Layer 11 of a small transformer language model trained on English Wikipedia (15 layers, counted from 0, width 128).
A neuron adds its activation times its output weights to the MLP's output. To switch it off is to set its activation to zero at one token and run the rest of the model.
A neuron's activation on a vector x is SiLU(gate . x) times (in . x), where the dot is the dot product.

Input weights of the MLP neurons that the questions are about. A number n stands for n times 0.016.
n35 gate: 28 10 0 24 -70 40 47 -27 -41 -17 -15 -20 -17 33 24 17 25 0 55 -16 2 27 -31 30 56 -10 -33 13 11 10 -4 17 -23 0 -53 -17 -57 8 19 -1 -29 17 -10 9 13 -2 -31 6 71 -4 26 13 1 -35 -7 -56 -29 27 42 94 -9 -5 -16 -40 -63 3 22 -46 -5 -12 -12 -16 7 -54 -41 -24 -42 -7 24 -17 -19 -50 -2 34 19 10 -15 -7 2 15 20 -4 17 27 10 26 10 -9 -35 10 -33 16 -8 6 -25 -5 22 -22 19 -8 -3 22 -30 17 -17 -22 -7 -6 -34 -16 -57 16 14 -4 48 25 35 0
n43 gate: -58 27 8 -37 25 13 4 -30 1 -6 -2 50 -22 -8 -17 -4 -44 31 28 17 2 29 24 -42 7 11 -1 58 -8 49 2 -23 8 -34 22 -31 33 8 -19 5 94 -3 -7 23 -5 -42 -13 4 35 -16 -60 1 -38 -47 13 2 -23 -7 21 11 -13 -17 14 -28 18 12 12 6 -54 -7 -7 25 -72 20 -15 32 -4 0 -10 27 -7 9 6 34 -27 0 -1 0 -13 -4 32 -32 10 -17 -14 31 46 -42 -48 -18 -12 -1 -30 23 -10 19 5 33 4 6 26 -13 -13 5 -47 -6 24 -34 -64 -26 16 -12 -16 10 -80 -33 21 9
n148 gate: 35 62 14 -23 12 -6 21 39 -15 0 -26 15 13 11 3 5 14 12 -42 -27 -14 -28 -5 -14 -1 8 -15 31 -31 12 7 -45 -12 -27 -54 46 -42 19 54 29 -51 7 -10 -22 -25 36 -7 26 58 7 -86 -21 -16 57 -8 -38 -10 -31 -17 -11 15 18 -63 -19 -32 0 40 -35 -20 24 6 -3 -7 -17 -17 -32 -1 19 6 -21 -27 2 13 41 38 23 -11 -15 -19 -10 4 26 7 13 15 6 -9 27 -32 3 -34 57 4 27 24 -5 -13 9 8 36 -7 -13 12 -7 -12 31 -15 -2 2 -18 6 -51 -16 -8 10 -58 -5 15
n162 gate: -22 63 -6 -22 -18 20 -2 -23 28 32 37 20 19 9 -24 14 14 0 7 31 24 -1 5 17 -22 -49 1 -18 -9 46 -25 -7 -31 -21 -20 -19 -26 2 -10 39 35 -28 29 4 12 2 -34 23 12 6 2 -19 19 51 36 24 -16 -15 13 -13 -50 32 -27 10 -29 -9 -2 12 16 -64 -51 -13 -27 -9 18 -36 11 0 6 30 -39 2 5 -11 -60 -2 -10 2 -11 -25 4 50 40 0 86 -3 -43 4 -24 14 50 -48 29 -10 -19 -12 5 -6 14 3 27 -56 1 -15 -16 -15 -15 -42 -2 -18 11 -1 -6 -5 25 -49 -4 -16
n189 gate: 25 -17 34 33 -21 6 33 24 73 -61 -6 -12 34 30 24 -4 -3 47 -12 -47 -9 -14 24 -96 -38 50 -22 42 -10 0 0 -20 22 37 29 33 65 2 -17 10 65 27 39 4 -11 -2 -3 -19 32 2 -81 11 15 -13 32 -9 -26 -4 -1 16 31 -2 2 -6 -6 25 4 21 30 32 28 7 23 10 54 -63 32 26 -7 -9 -12 -39 30 2 -7 -11 -8 -58 38 -9 -23 37 71 -30 -10 -38 67 22 -24 9 -10 -22 20 18 -6 -48 -24 -7 16 -42 -7 -6 -16 40 -11 4 -4 -34 28 12 26 5 25 -8 24 -13 12 -16
n206 gate: -48 -1 -11 -47 51 -26 25 -9 -12 6 -8 51 -12 48 47 -14 1 19 -8 -6 7 46 -3 -18 -26 -25 -39 -12 -36 0 -24 7 -11 9 -28 11 37 49 13 -28 8 -1 14 -44 -22 35 -1 -37 18 -12 27 14 11 -21 17 -44 6 -36 -47 -15 -41 -49 -36 -19 46 -26 -3 -26 -10 1 -43 -10 47 14 -16 46 1 -2 2 37 12 2 2 2 -40 18 -34 21 -51 7 14 20 16 -34 -12 18 8 -35 -54 13 21 -20 -15 -22 -38 8 18 -36 4 11 64 -7 -10 -10 15 32 13 -48 2 41 -3 11 3 -4 -21 34 -18 -23
n35 in: 24 40 12 -54 -76 -14 -15 -29 -6 -40 -16 24 -22 -9 9 -11 -2 -13 9 12 -23 22 9 1 50 74 -19 -9 -13 15 1 -2 28 3 4 38 -30 14 -26 -3 -26 -20 46 10 -37 -2 -67 -32 -14 -23 -4 -41 12 15 -18 -31 36 -45 39 -16 9 41 -45 45 7 30 -2 -50 14 42 -17 -2 6 -13 -26 23 -10 -39 -21 -75 -43 -2 -4 -11 -17 -35 -60 17 4 -26 14 6 27 58 37 32 23 20 31 -17 19 0 37 -4 -20 -59 -39 44 33 0 4 13 -30 -9 10 6 34 -57 12 3 -15 31 18 42 -12 38 -23 -23
n43 in: -4 -2 -33 57 2 -44 4 -17 3 39 8 12 0 18 -5 15 -59 17 -12 20 32 41 -32 5 29 -15 -2 -12 -25 25 5 -12 -8 54 28 -31 74 6 21 19 56 -20 5 -2 22 10 37 40 1 -8 4 14 -5 16 -48 5 2 -7 10 26 -27 19 -6 14 -15 27 0 58 65 35 -37 -16 -18 42 16 -12 7 -25 15 22 18 -22 1 12 14 31 -9 -6 22 40 13 -43 -14 13 -33 -17 -11 -66 -27 -22 -14 11 30 56 -13 -13 54 -22 -44 -2 42 -70 32 -6 1 1 11 17 -14 -30 36 17 -9 1 10 -6 24 -24
n148 in: 21 -17 43 28 34 -9 -4 -33 2 13 30 26 11 22 -21 5 59 36 36 -3 -35 26 23 -85 -11 -8 10 -29 -2 -19 3 8 -25 -28 31 -36 1 -4 17 17 37 20 -15 -25 -36 3 60 15 28 -2 -2 -6 -18 66 1 12 -20 58 7 12 3 -8 -13 -33 -20 18 -16 1 4 -8 -31 18 -11 48 -27 -9 -21 -3 -39 11 -32 42 8 29 -5 31 31 -9 12 3 -21 31 37 12 -57 -64 6 27 33 -63 16 -37 -12 6 -35 31 -27 27 7 -37 -16 9 27 1 1 35 -32 -46 -36 -3 27 15 18 -4 -34 -23 -18 34
n162 in: -23 14 -23 0 42 16 -26 30 6 -9 -38 -18 -10 12 -11 -28 17 -32 7 -32 -25 -13 -22 10 16 -14 20 -34 24 -38 16 45 42 -4 -1 37 -3 5 -3 -35 -7 -13 -2 53 -44 -57 -11 -34 23 45 25 -13 -9 -80 14 -64 -27 20 -35 -23 -12 2 7 25 -12 -19 6 5 6 -32 27 46 54 -91 -5 -16 0 -15 24 47 -29 -30 24 2 -19 -19 16 -9 18 9 -16 -9 -19 -15 -27 27 19 -9 -37 -10 23 48 4 27 12 14 -2 26 20 2 -2 -28 10 -8 19 3 28 20 28 -72 -27 -14 -25 -19 9 -32 9 -5
n189 in: -8 3 13 -65 -11 -47 -19 -10 -22 18 -65 32 20 -7 10 40 -3 -38 -46 -13 8 -9 22 33 44 23 -15 24 -51 56 3 40 -18 40 -4 17 0 47 -24 0 19 4 -18 26 -5 -15 -41 -3 -30 34 45 20 46 40 9 43 14 11 -36 -12 -45 -62 -18 3 43 10 70 -7 -26 -19 -18 -35 12 -27 -7 19 -41 37 4 -21 -52 -22 -23 -11 -37 25 39 -23 -20 -10 9 4 -13 71 -18 70 -34 -21 -28 -8 32 -2 -16 -2 34 25 11 22 -15 -11 -3 -33 -15 9 -9 -12 34 3 38 -10 -29 -21 -28 -2 9 -20 -28 3
n206 in: -7 -8 -16 -52 14 -26 -8 80 -1 -22 9 3 -28 39 -31 -8 -29 -50 -10 -24 -50 -26 20 -1 -17 -4 42 -9 12 54 -4 15 20 -16 -2 -16 18 -11 -24 -16 -49 -18 9 26 23 -42 -8 14 12 -43 24 -22 22 8 14 11 -56 40 -13 0 -50 -10 11 -2 13 -41 -4 34 4 -12 -4 2 25 -20 -51 23 -11 -2 19 6 9 -12 9 49 -52 -41 39 43 -22 -49 -23 -19 3 1 -2 8 8 23 38 -36 12 1 39 18 6 23 -11 48 1 -25 -7 3 0 -48 -58 -15 15 45 -6 15 66 -62 21 -28 41 25 18 -14

Output weights of the MLP neurons that the questions are about. A number n stands for n times 0.012.
n35: 17 7 17 9 52 23 13 3 -25 -39 7 6 -50 19 -12 14 25 6 19 11 9 -13 -31 16 -6 -32 -20 13 44 0 7 -5 1 -21 27 -41 -36 39 -1 40 13 7 -27 6 11 -4 3 5 -20 64 7 -5 5 39 -33 22 -26 -3 -10 5 13 -24 5 8 -47 30 4 -11 -14 7 2 -5 7 -25 -4 12 0 12 -19 47 11 -27 -2 -10 14 3 -21 -57 -7 49 -23 -23 -23 -29 4 -7 -20 26 -9 -27 28 55 7 8 -2 -56 3 44 -14 -20 -18 4 -11 -40 3 45 -4 39 14 26 1 -6 -15 14 1 -51 -31 -23
n43: -11 -15 42 39 5 -5 35 -95 18 37 -15 10 2 -28 -11 2 -26 -16 -4 18 -2 32 -5 -3 -22 -9 12 -38 10 51 1 27 -21 -63 1 -8 20 -4 10 -3 22 -29 4 -4 42 -9 -12 37 -3 1 18 77 17 -1 11 -26 19 -9 5 17 6 -6 -35 3 25 9 6 -16 35 4 -16 -2 -29 7 19 21 2 -7 -15 9 -40 -17 39 27 16 -10 4 7 23 45 7 2 2 8 12 0 -5 10 -13 6 18 -18 -8 -9 -22 31 -12 36 -2 2 6 -35 4 10 8 17 -24 8 -17 -24 -17 0 -9 -11 -18 10 -2 15
n148: -33 26 10 28 -64 32 26 -44 36 33 1 22 -5 -2 -8 -38 -15 -27 -5 18 -23 24 -7 21 17 1 24 -4 -18 11 -1 -6 1 2 32 -5 -26 5 -16 1 -20 26 -18 -18 -19 -24 10 -20 -2 24 -9 -8 -3 -3 -44 1 -16 1 -45 -6 -1 -22 -4 -5 2 -24 37 5 31 13 -25 -39 -36 -16 6 5 -57 -28 2 10 -11 -18 -15 -1 -21 20 -2 17 -10 -10 20 -2 -10 5 7 20 6 0 25 -14 27 17 2 44 -3 -22 -11 29 31 -16 54 32 11 -40 -5 85 4 -9 -34 -8 -13 34 28 -21 33 -3 2 18
n162: 37 -44 -12 -19 1 16 0 -6 21 -17 -14 -8 22 27 19 25 -1 -39 -1 -18 -28 -5 0 0 -12 25 46 27 -26 -7 -39 -8 3 11 -39 14 37 32 21 -11 19 15 29 -14 -40 11 13 -19 21 24 4 14 5 -16 6 -32 -12 16 9 -23 0 -19 7 -11 13 58 -6 -28 -66 -11 24 4 -17 -42 9 -7 25 15 41 -6 -12 7 18 6 -29 -22 -17 -22 8 10 -46 1 7 -4 38 -23 27 10 17 3 -8 38 38 30 5 -8 -3 38 -30 4 -12 -12 -28 -7 7 -65 11 14 -12 -19 29 11 9 -5 -9 29 3 -28
n189: -14 -27 65 5 2 21 36 43 -8 -22 33 -32 4 4 -44 2 -28 58 -17 12 46 0 -14 -35 13 1 -8 -12 -17 23 9 17 22 51 -15 -1 -11 20 -12 14 -35 2 -18 -14 38 30 1 21 33 -44 -39 7 -14 39 14 4 31 1 1 -6 -8 1 -2 23 -29 3 -4 -42 -46 15 -24 -24 20 17 -14 15 -37 -13 -5 21 -28 16 -7 -14 5 -22 -20 22 -28 2 5 -23 -7 57 -36 -23 45 37 -23 -3 6 14 13 -3 -40 1 -9 10 -4 15 26 26 2 -3 -4 32 -15 -16 7 -13 19 -45 -18 36 -21 17 17 2
n206: -16 28 6 -14 0 -56 -16 -34 16 -30 4 -27 22 5 -45 -4 -20 5 2 6 13 -5 -9 -14 -1 18 -18 -24 -5 -18 -16 28 -57 45 -40 0 -56 -4 35 -29 25 17 -3 5 11 10 -46 -12 6 -35 -72 -31 -9 4 -2 21 38 15 -36 -15 -16 15 19 -6 -19 3 17 -35 5 -29 -1 -18 -7 -15 23 -28 -6 -14 -33 -24 18 -9 -38 -30 -12 35 30 -5 -18 -11 -8 -32 -3 -6 -21 -25 -32 4 21 34 -36 -8 16 -12 -20 -19 -9 15 8 9 -27 6 -1 20 -7 4 6 -11 -16 -33 -3 -31 -1 -9 -17 11 -7 -15

Each question names a token from some text and the token that comes next. It shows the vector x that enters the MLP there. A number n stands for n times 0.015.

Then comes g, the gradient of the next token's log-probability with respect to the MLP's output, scaled to length 1. A neuron's effect is roughly proportional to its activation times (output weights . g). A number n stands for n times 0.0038.

"x", then "\""
x: -16 24 3 -4 -7 23 -55 -62 -7 24 21 6 -3 -30 5 -6 10 -3 -2 0 -21 -21 -39 -33 -2 5 20 -14 51 -28 13 5 -15 -5 47 5 -14 19 -8 -6 -26 -16 -60 23 -12 -3 68 -14 -17 -9 -29 -37 -6 5 1 12 29 -53 30 10 6 -18 -33 20 2 -11 -13 -34 9 14 -19 -25 3 -24 -12 15 1 -5 35 58 -8 32 4 41 7 -22 6 -13 6 -15 5 -29 4 -16 -19 -38 -20 27 7 -2 -2 38 -17 12 22 6 10 -12 -4 11 -6 -27 1 18 -7 16 -38 16 44 -9 -1 -3 -35 12 4 37 -2 -5
g: -6 -36 -30 4 -2 14 8 -13 -53 3 -24 -2 9 20 11 -14 7 -1 41 27 36 18 18 -27 -8 -50 -45 0 4 27 -23 -26 16 12 3 29 -30 -4 -19 21 -11 -17 -11 29 8 -9 -9 18 -33 5 -19 -9 -25 -21 53 2 -9 -16 5 22 -35 -11 16 11 -4 -37 -28 13 33 -6 7 31 37 36 2 -23 -19 -14 13 14 -23 11 -9 -4 2 -31 15 48 40 -4 -40 8 -8 -30 -38 12 -12 9 27 2 4 -30 36 2 -8 -25 -22 -8 -12 43 31 20 -8 13 0 -39 -5 27 0 18 42 -30 42 26 -42 19 -18 -31
Which neuron, switched off, raises the next token's probability most? n148

"un", then "g"
x: -7 18 -6 8 50 -29 51 -71 12 1 5 -20 -27 -16 47 -25 -18 -3 1 13 -49 -2 -19 -30 -3 2 25 20 -35 -17 -2 -1 28 -8 -10 49 -16 -20 -9 -7 49 -22 -6 4 -15 -1 11 -36 -12 -29 -51 -29 14 30 -25 4 56 11 15 -9 55 -17 -9 -36 24 12 -31 -10 -5 11 10 -29 -14 9 1 2 10 23 -24 10 15 15 -22 24 -4 -6 -11 -14 -2 32 5 -26 15 -7 24 14 -2 23 3 -16 -5 45 -13 9 10 20 14 -33 7 -28 23 10 0 -8 -6 33 22 -4 -4 25 -16 30 30 -1 44 30 -25 0
g: -34 -21 20 11 -10 -27 -25 -12 0 -13 33 -31 -22 -13 8 14 1 -26 21 52 -13 -21 -5 -11 -2 -33 30 56 1 48 -1 -69 -12 -9 5 -16 38 -49 -24 -11 12 -10 49 30 -27 -35 13 -1 -19 -6 19 2 2 -16 -1 47 -11 0 -13 47 10 5 0 -23 -46 -38 -27 23 -15 -12 20 8 -35 42 -1 3 9 -30 -8 17 -31 28 -9 5 -20 14 8 -36 17 11 21 10 -34 16 -2 -10 43 8 22 13 -15 -13 -8 -30 -10 -4 -3 32 -27 11 -8 35 -6 -22 5 -30 9 0 12 -29 -29 7 6 31 6 21 2 10
Switching off which neuron hurts the next token most? n206

" ", then "21"
x: 31 20 1 27 10 -68 14 -41 41 8 -5 -35 -44 1 -11 6 -9 6 -33 3 -42 -11 -25 -9 -4 19 32 21 -20 -5 -42 4 -10 -8 23 5 -36 -7 -9 -62 -16 8 -25 29 9 -3 -14 -29 1 -15 9 3 0 -36 -65 0 3 10 20 -36 3 -16 -11 -1 -13 -30 -8 -33 -6 -32 -32 -11 -39 -12 -13 -27 -14 0 5 15 -28 -31 -8 0 51 -15 -12 -20 28 12 24 -13 1 21 -2 -21 -12 13 -19 -11 -10 2 14 17 -7 -30 3 -43 11 12 -37 -24 -9 -20 41 -1 -1 29 3 -5 -6 -1 31 7 21 58 -32 -3
g: 1 17 -12 12 2 -6 14 -8 -53 -12 2 26 -31 -6 0 -2 -18 2 -17 -43 -20 11 7 -25 5 -12 -15 -12 0 54 1 21 -16 -6 -40 -3 0 -13 5 30 16 29 -3 21 39 -22 -2 -18 8 -11 6 -12 -22 38 3 61 63 -25 -46 0 -2 -11 32 1 -30 -30 -2 -5 -16 -15 -22 2 -3 11 -34 -27 5 -16 24 4 37 -33 17 41 -4 10 25 23 20 -29 -13 -17 -12 -12 53 -5 -29 8 28 20 23 10 22 -15 -23 -24 -7 21 -53 -8 66 21 3 -1 -15 -12 1 -13 -6 -5 -3 -42 27 24 15 -3 -2 -50
Switching off which neuron hurts the next token most? n35

"h", then "ar"
x: -7 -10 22 19 26 -1 32 -81 5 -5 2 -20 -12 1 -25 -34 -12 -47 31 33 -17 10 -1 -49 -27 4 -6 48 19 11 -39 2 -3 2 -13 51 19 -47 -16 -22 54 18 -5 36 48 -11 23 -23 -22 2 -7 8 20 7 6 -7 5 0 -1 1 -1 -17 5 10 2 2 -3 -2 29 50 -19 -3 -18 -11 -24 -5 -8 32 14 2 0 14 0 22 10 -27 -17 21 17 18 -25 -57 2 -26 -23 -19 -1 28 9 -11 -29 -2 -14 1 -22 30 17 -5 -40 -6 11 -31 15 2 -13 27 19 26 -14 27 25 35 -1 26 19 9 -51 3
g: 14 -32 9 20 -15 5 15 20 11 -6 -13 19 24 9 23 -34 17 13 -4 4 -8 26 12 -1 4 -11 -40 -20 6 3 32 -55 -42 2 -20 -7 51 -31 -15 -23 6 -19 -2 30 -8 23 17 -21 3 22 -22 31 -14 -24 -15 35 -14 -4 -5 10 23 -11 -7 -10 59 7 22 27 10 32 -4 5 6 35 -2 20 0 6 1 -13 -7 -34 -15 -39 10 37 24 -7 -48 -9 -7 12 32 -18 -13 4 2 74 23 -11 -52 33 -3 -36 35 42 30 -6 17 9 -5 -15 8 -10 -11 7 15 -24 16 35 2 32 -2 -18 28 12 -26 -56
Switching off which neuron hurts the next token most? n189

"el", then "ai"
x: 4 -12 -4 5 21 6 24 -68 15 16 26 -16 -37 -30 -17 0 -27 -51 10 5 -40 -20 31 -13 -7 13 -33 39 6 -7 -43 -31 8 3 19 56 19 -36 -19 -23 46 -12 21 49 7 -24 43 -5 9 -20 -13 -72 6 -2 -1 19 -7 -22 0 32 -27 -33 -27 -34 -14 -21 -49 -1 22 6 1 -33 -13 -11 14 8 11 -1 7 -4 -4 -18 -30 -11 -2 -13 -26 17 -34 -18 34 -22 1 -8 -7 2 -2 11 18 -19 -5 -15 -26 18 -23 13 -16 -20 -38 -20 -16 -6 -4 12 6 12 -6 18 -7 10 2 23 -1 17 18 5 -39 -18
g: -32 10 -24 49 -33 19 -9 -22 8 -12 -15 5 -2 19 -12 -33 -12 8 18 20 3 8 -7 -22 48 -9 6 44 -34 0 17 21 23 -12 10 4 31 -1 5 56 10 6 -54 5 35 -27 -1 45 -15 -26 -17 51 2 -6 6 -41 21 38 -19 20 -16 -23 -40 30 -22 33 18 -16 -8 0 47 9 53 5 -22 18 -3 -19 10 -23 15 44 9 6 25 -18 -8 11 45 19 23 -18 -5 30 -17 13 -20 -18 -26 4 -43 -5 1 3 -31 14 22 18 12 -5 45 -4 -27 0 0 -2 -12 41 -6 9 20 -6 -16 0 -14 -19 -32 -20
Which neuron, switched off, raises the next token's probability most? n189

"r", then "am"
x: -9 -8 34 38 9 21 5 -46 -38 9 4 -16 -5 2 41 5 10 -32 17 2 -60 -5 7 16 11 2 -9 52 8 21 -55 39 -23 -13 42 35 -39 1 -10 -4 8 -1 14 41 36 -5 10 23 -5 -7 -45 -2 17 -19 20 24 -14 -14 -19 -31 13 -7 -13 -1 6 -27 -21 -43 14 -3 2 -26 -26 -26 -12 9 11 32 7 8 -15 22 -5 48 0 -11 25 23 -54 25 -5 -15 16 2 -28 -3 -40 14 15 13 -18 22 -43 -33 -28 -13 0 -32 -6 13 22 -23 26 -23 9 23 3 54 -14 22 -7 18 35 9 33 -16 33 32
g: -18 -14 -4 26 1 44 0 7 18 24 58 -3 27 0 27 -33 -10 10 -10 7 -18 -1 11 -11 -39 7 25 6 23 -33 -5 14 -11 3 -60 2 24 10 -18 -18 -52 -20 16 22 8 -9 4 -5 8 -6 -29 40 9 4 31 26 6 -3 0 43 -33 -44 5 -1 -38 -34 40 -1 -42 1 -30 -15 -39 2 35 -17 -2 -28 -28 -9 28 20 4 2 9 -24 1 12 -6 36 6 -35 13 21 -7 37 -8 -1 -54 17 -34 24 -28 40 -38 38 -10 12 44 -9 -16 4 -6 -6 36 -20 2 -33 -19 -6 -3 11 -31 3 18 -3 3 18
Switching off which neuron hurts the next token most? n35

" |\n", then "20"
x: -1 10 -23 15 -27 -24 0 -52 11 -1 16 -39 -61 8 9 -27 -3 -6 -18 8 -3 -5 -37 -3 -6 16 10 33 4 -4 -32 11 10 27 36 -10 14 -27 7 -6 -33 -12 -42 11 -28 6 27 7 -33 -5 -21 -4 2 -6 3 3 -15 19 0 -24 -13 -30 -28 -32 77 0 17 -29 -20 0 5 -3 -26 -18 -16 -18 24 8 -22 73 -7 8 -16 50 -38 1 18 13 9 23 -9 -14 -4 -40 -23 -12 0 11 37 -10 -22 3 -34 19 16 23 -6 19 0 -20 -38 -36 -27 1 -11 -23 -10 -1 17 -30 29 14 11 10 -10 30 24 -16
g: 15 39 -2 3 -9 -35 -24 -21 -6 31 9 0 -11 13 -20 17 -8 12 20 -36 0 5 34 7 0 6 -7 -10 -18 5 -17 39 -25 13 -4 -38 -7 22 -28 -9 -51 29 21 55 12 -16 -17 33 34 -70 7 -22 6 -32 3 -16 5 -62 26 -24 14 -20 12 0 -12 -22 14 -20 12 2 -3 29 -31 17 -22 -6 -6 -15 33 -7 -22 -36 9 -8 14 -24 38 14 34 -21 48 31 31 16 30 -17 3 -9 3 -12 16 0 6 -59 -13 13 -25 12 27 1 10 25 9 0 -47 -17 -37 33 28 -1 -26 33 16 6 -10 -4 10 -3
Which neuron, switched off, raises the next token's probability most? n35

"ed", then "it"
x: 22 3 -1 -26 6 3 -30 -20 5 12 17 -9 -13 -4 -18 29 21 15 -13 -12 -72 32 67 30 -4 22 6 6 -39 27 -46 -15 17 35 38 44 -24 -15 -34 -22 -16 -24 9 13 -16 2 14 -24 7 -14 -6 -25 37 -23 -20 22 61 23 9 -5 8 -18 -19 -8 -7 14 -47 -34 10 -13 -16 -27 -2 -14 -35 -34 3 0 -43 41 -44 -32 -21 14 -23 -8 21 16 -1 -14 -36 -14 8 -15 30 18 -23 5 -36 -1 -10 15 -11 23 11 -17 34 -9 32 7 15 -36 20 19 -44 66 6 32 20 -28 -13 11 14 10 45 -16 -11 17
g: 15 34 4 -3 -13 8 9 3 5 1 2 -10 -29 6 14 -21 -8 -3 29 1 10 11 -50 3 -6 17 -30 14 -6 -18 25 -29 0 10 66 2 -4 -20 -15 -13 2 -20 -37 18 18 -9 6 15 36 -16 -28 -1 3 8 -17 13 -33 28 1 53 45 23 6 -50 28 -36 -43 43 11 -8 -9 -28 -22 10 8 -18 16 -13 30 18 2 21 57 -60 -11 42 16 -9 46 40 -41 -8 -3 11 -2 -13 33 18 -28 -23 -7 15 -10 -25 -11 -8 -26 -42 22 21 -4 -2 -7 -8 34 6 -1 34 -18 9 -4 31 -27 2 22 11 -20 -25
Which neuron, switched off, raises the next token's probability most? n162

"ary", then " and"
x: -11 9 26 19 10 32 -33 -25 25 6 -8 -15 13 -14 10 -3 -8 35 -11 -11 0 24 -13 -28 2 13 52 19 15 39 -22 -23 46 -34 23 6 -10 3 17 47 -42 -8 16 68 16 8 47 -44 1 -24 -28 -65 22 16 22 8 1 -16 15 -1 -52 -17 -11 -5 -21 -3 -48 -22 16 -27 -7 -10 -32 1 -40 -19 3 -36 6 56 -32 10 24 -10 -7 7 -6 11 -5 -4 -28 -17 2 -4 30 -22 -21 39 -31 -3 -8 18 -9 17 38 -5 22 -6 1 -19 -15 -22 28 -19 -7 8 -14 35 33 4 16 -5 -26 -11 -4 11 -9 4
g: -23 -14 -16 -18 30 -25 9 16 -11 -27 -12 2 -9 13 -29 -19 -6 -1 16 23 30 -23 16 -8 25 -23 11 34 55 22 7 25 12 32 14 24 21 -14 -16 42 -10 -31 -11 27 22 -36 -12 -90 15 18 -56 -30 5 43 -13 -32 28 -15 -8 11 -7 5 9 36 -29 -28 56 -22 7 23 4 -13 1 -2 -41 9 -17 27 -23 -29 8 22 -4 4 20 15 2 -20 -26 15 -22 -12 -5 -14 18 -11 -10 -18 -23 9 -4 -16 17 0 22 -10 18 -29 11 35 34 -44 33 24 6 -5 -17 -28 -18 13 -12 27 -4 35 9 -18 7 4
Which neuron, switched off, raises the next token's probability most? n162

"res", then "ident"
x: -4 -62 17 27 19 18 7 -12 -19 13 14 -11 -36 6 28 -31 -11 0 -23 -37 -44 -22 -6 -20 -22 -6 5 -11 10 -5 -14 -35 8 -2 21 13 -37 -20 -2 -11 -3 5 -20 67 -36 -16 0 -49 -25 3 -38 -17 33 4 -49 15 -2 -14 -54 2 48 -36 -18 -1 22 -38 -12 -26 -45 52 -14 -33 1 -24 1 13 18 -8 -9 -12 4 -38 6 -7 -12 -5 1 -10 6 11 -42 -32 -25 -19 -32 2 -24 16 -8 25 7 16 -2 35 -22 -7 2 5 30 -6 18 -23 19 -41 30 37 -16 29 33 -35 -15 21 5 53 18 -20 28 19
g: 25 -27 -68 6 -11 19 35 7 -16 2 -3 7 -28 44 -11 3 20 1 -26 31 -2 -47 -28 51 -4 42 39 15 12 -38 17 14 -27 10 7 -2 19 -9 30 3 -12 7 10 -30 -12 -9 -18 -27 17 1 40 -7 32 25 -36 13 -26 12 11 -7 16 -6 29 -2 21 -1 -21 6 -19 -1 18 7 25 -2 -10 -12 -19 27 -22 9 -11 -14 -31 -14 2 -45 -5 -38 28 -54 7 -31 4 -33 1 -1 -12 -28 -28 1 5 21 -11 -7 30 2 15 -12 -3 21 34 28 5 24 -19 18 -17 9 -4 -28 6 -28 27 -58 46 7 -37 38
Which neuron, switched off, raises the next token's probability most? n43

"re", then "em"
x: -13 1 -4 17 25 9 11 -21 4 59 4 -73 -11 16 21 22 3 -5 -1 -9 -64 19 -30 -9 -21 -10 21 16 9 13 -16 -25 36 -4 -25 19 -21 9 -16 -35 -27 -4 -30 49 17 19 7 -25 25 -43 -39 -45 20 23 -31 10 3 -26 -23 3 2 -16 4 -29 -13 -18 -38 -25 31 -12 -22 -7 -33 -6 10 31 21 42 -31 -15 4 -1 -32 34 7 -13 -10 -12 9 30 -41 -52 -50 16 -28 12 -18 5 -8 18 5 58 21 13 9 -36 31 -9 -16 -19 7 1 2 -10 -3 14 12 9 27 1 25 11 -51 33 26 28 -7 4
g: -4 9 34 22 -16 -19 1 -8 14 36 24 -8 11 38 -19 -1 34 -12 3 -8 -25 -12 38 -6 -40 17 13 -14 -59 -66 7 0 13 -26 20 -5 -16 7 5 53 5 13 -16 -28 -31 25 -2 38 41 4 -23 -8 2 -39 -7 -27 -9 -13 7 7 -8 9 -14 -12 17 -32 -8 20 14 -9 -26 -37 26 -21 6 23 -17 -3 -16 24 14 -35 27 20 34 5 41 38 39 -20 12 3 -8 33 -21 -18 22 26 -11 4 -15 2 4 31 -20 14 -11 3 -8 -2 -40 -37 -8 -13 38 23 3 -40 -12 -15 29 -61 -33 11 -10 29 10 3
Which neuron, switched off, raises the next token's probability most? n148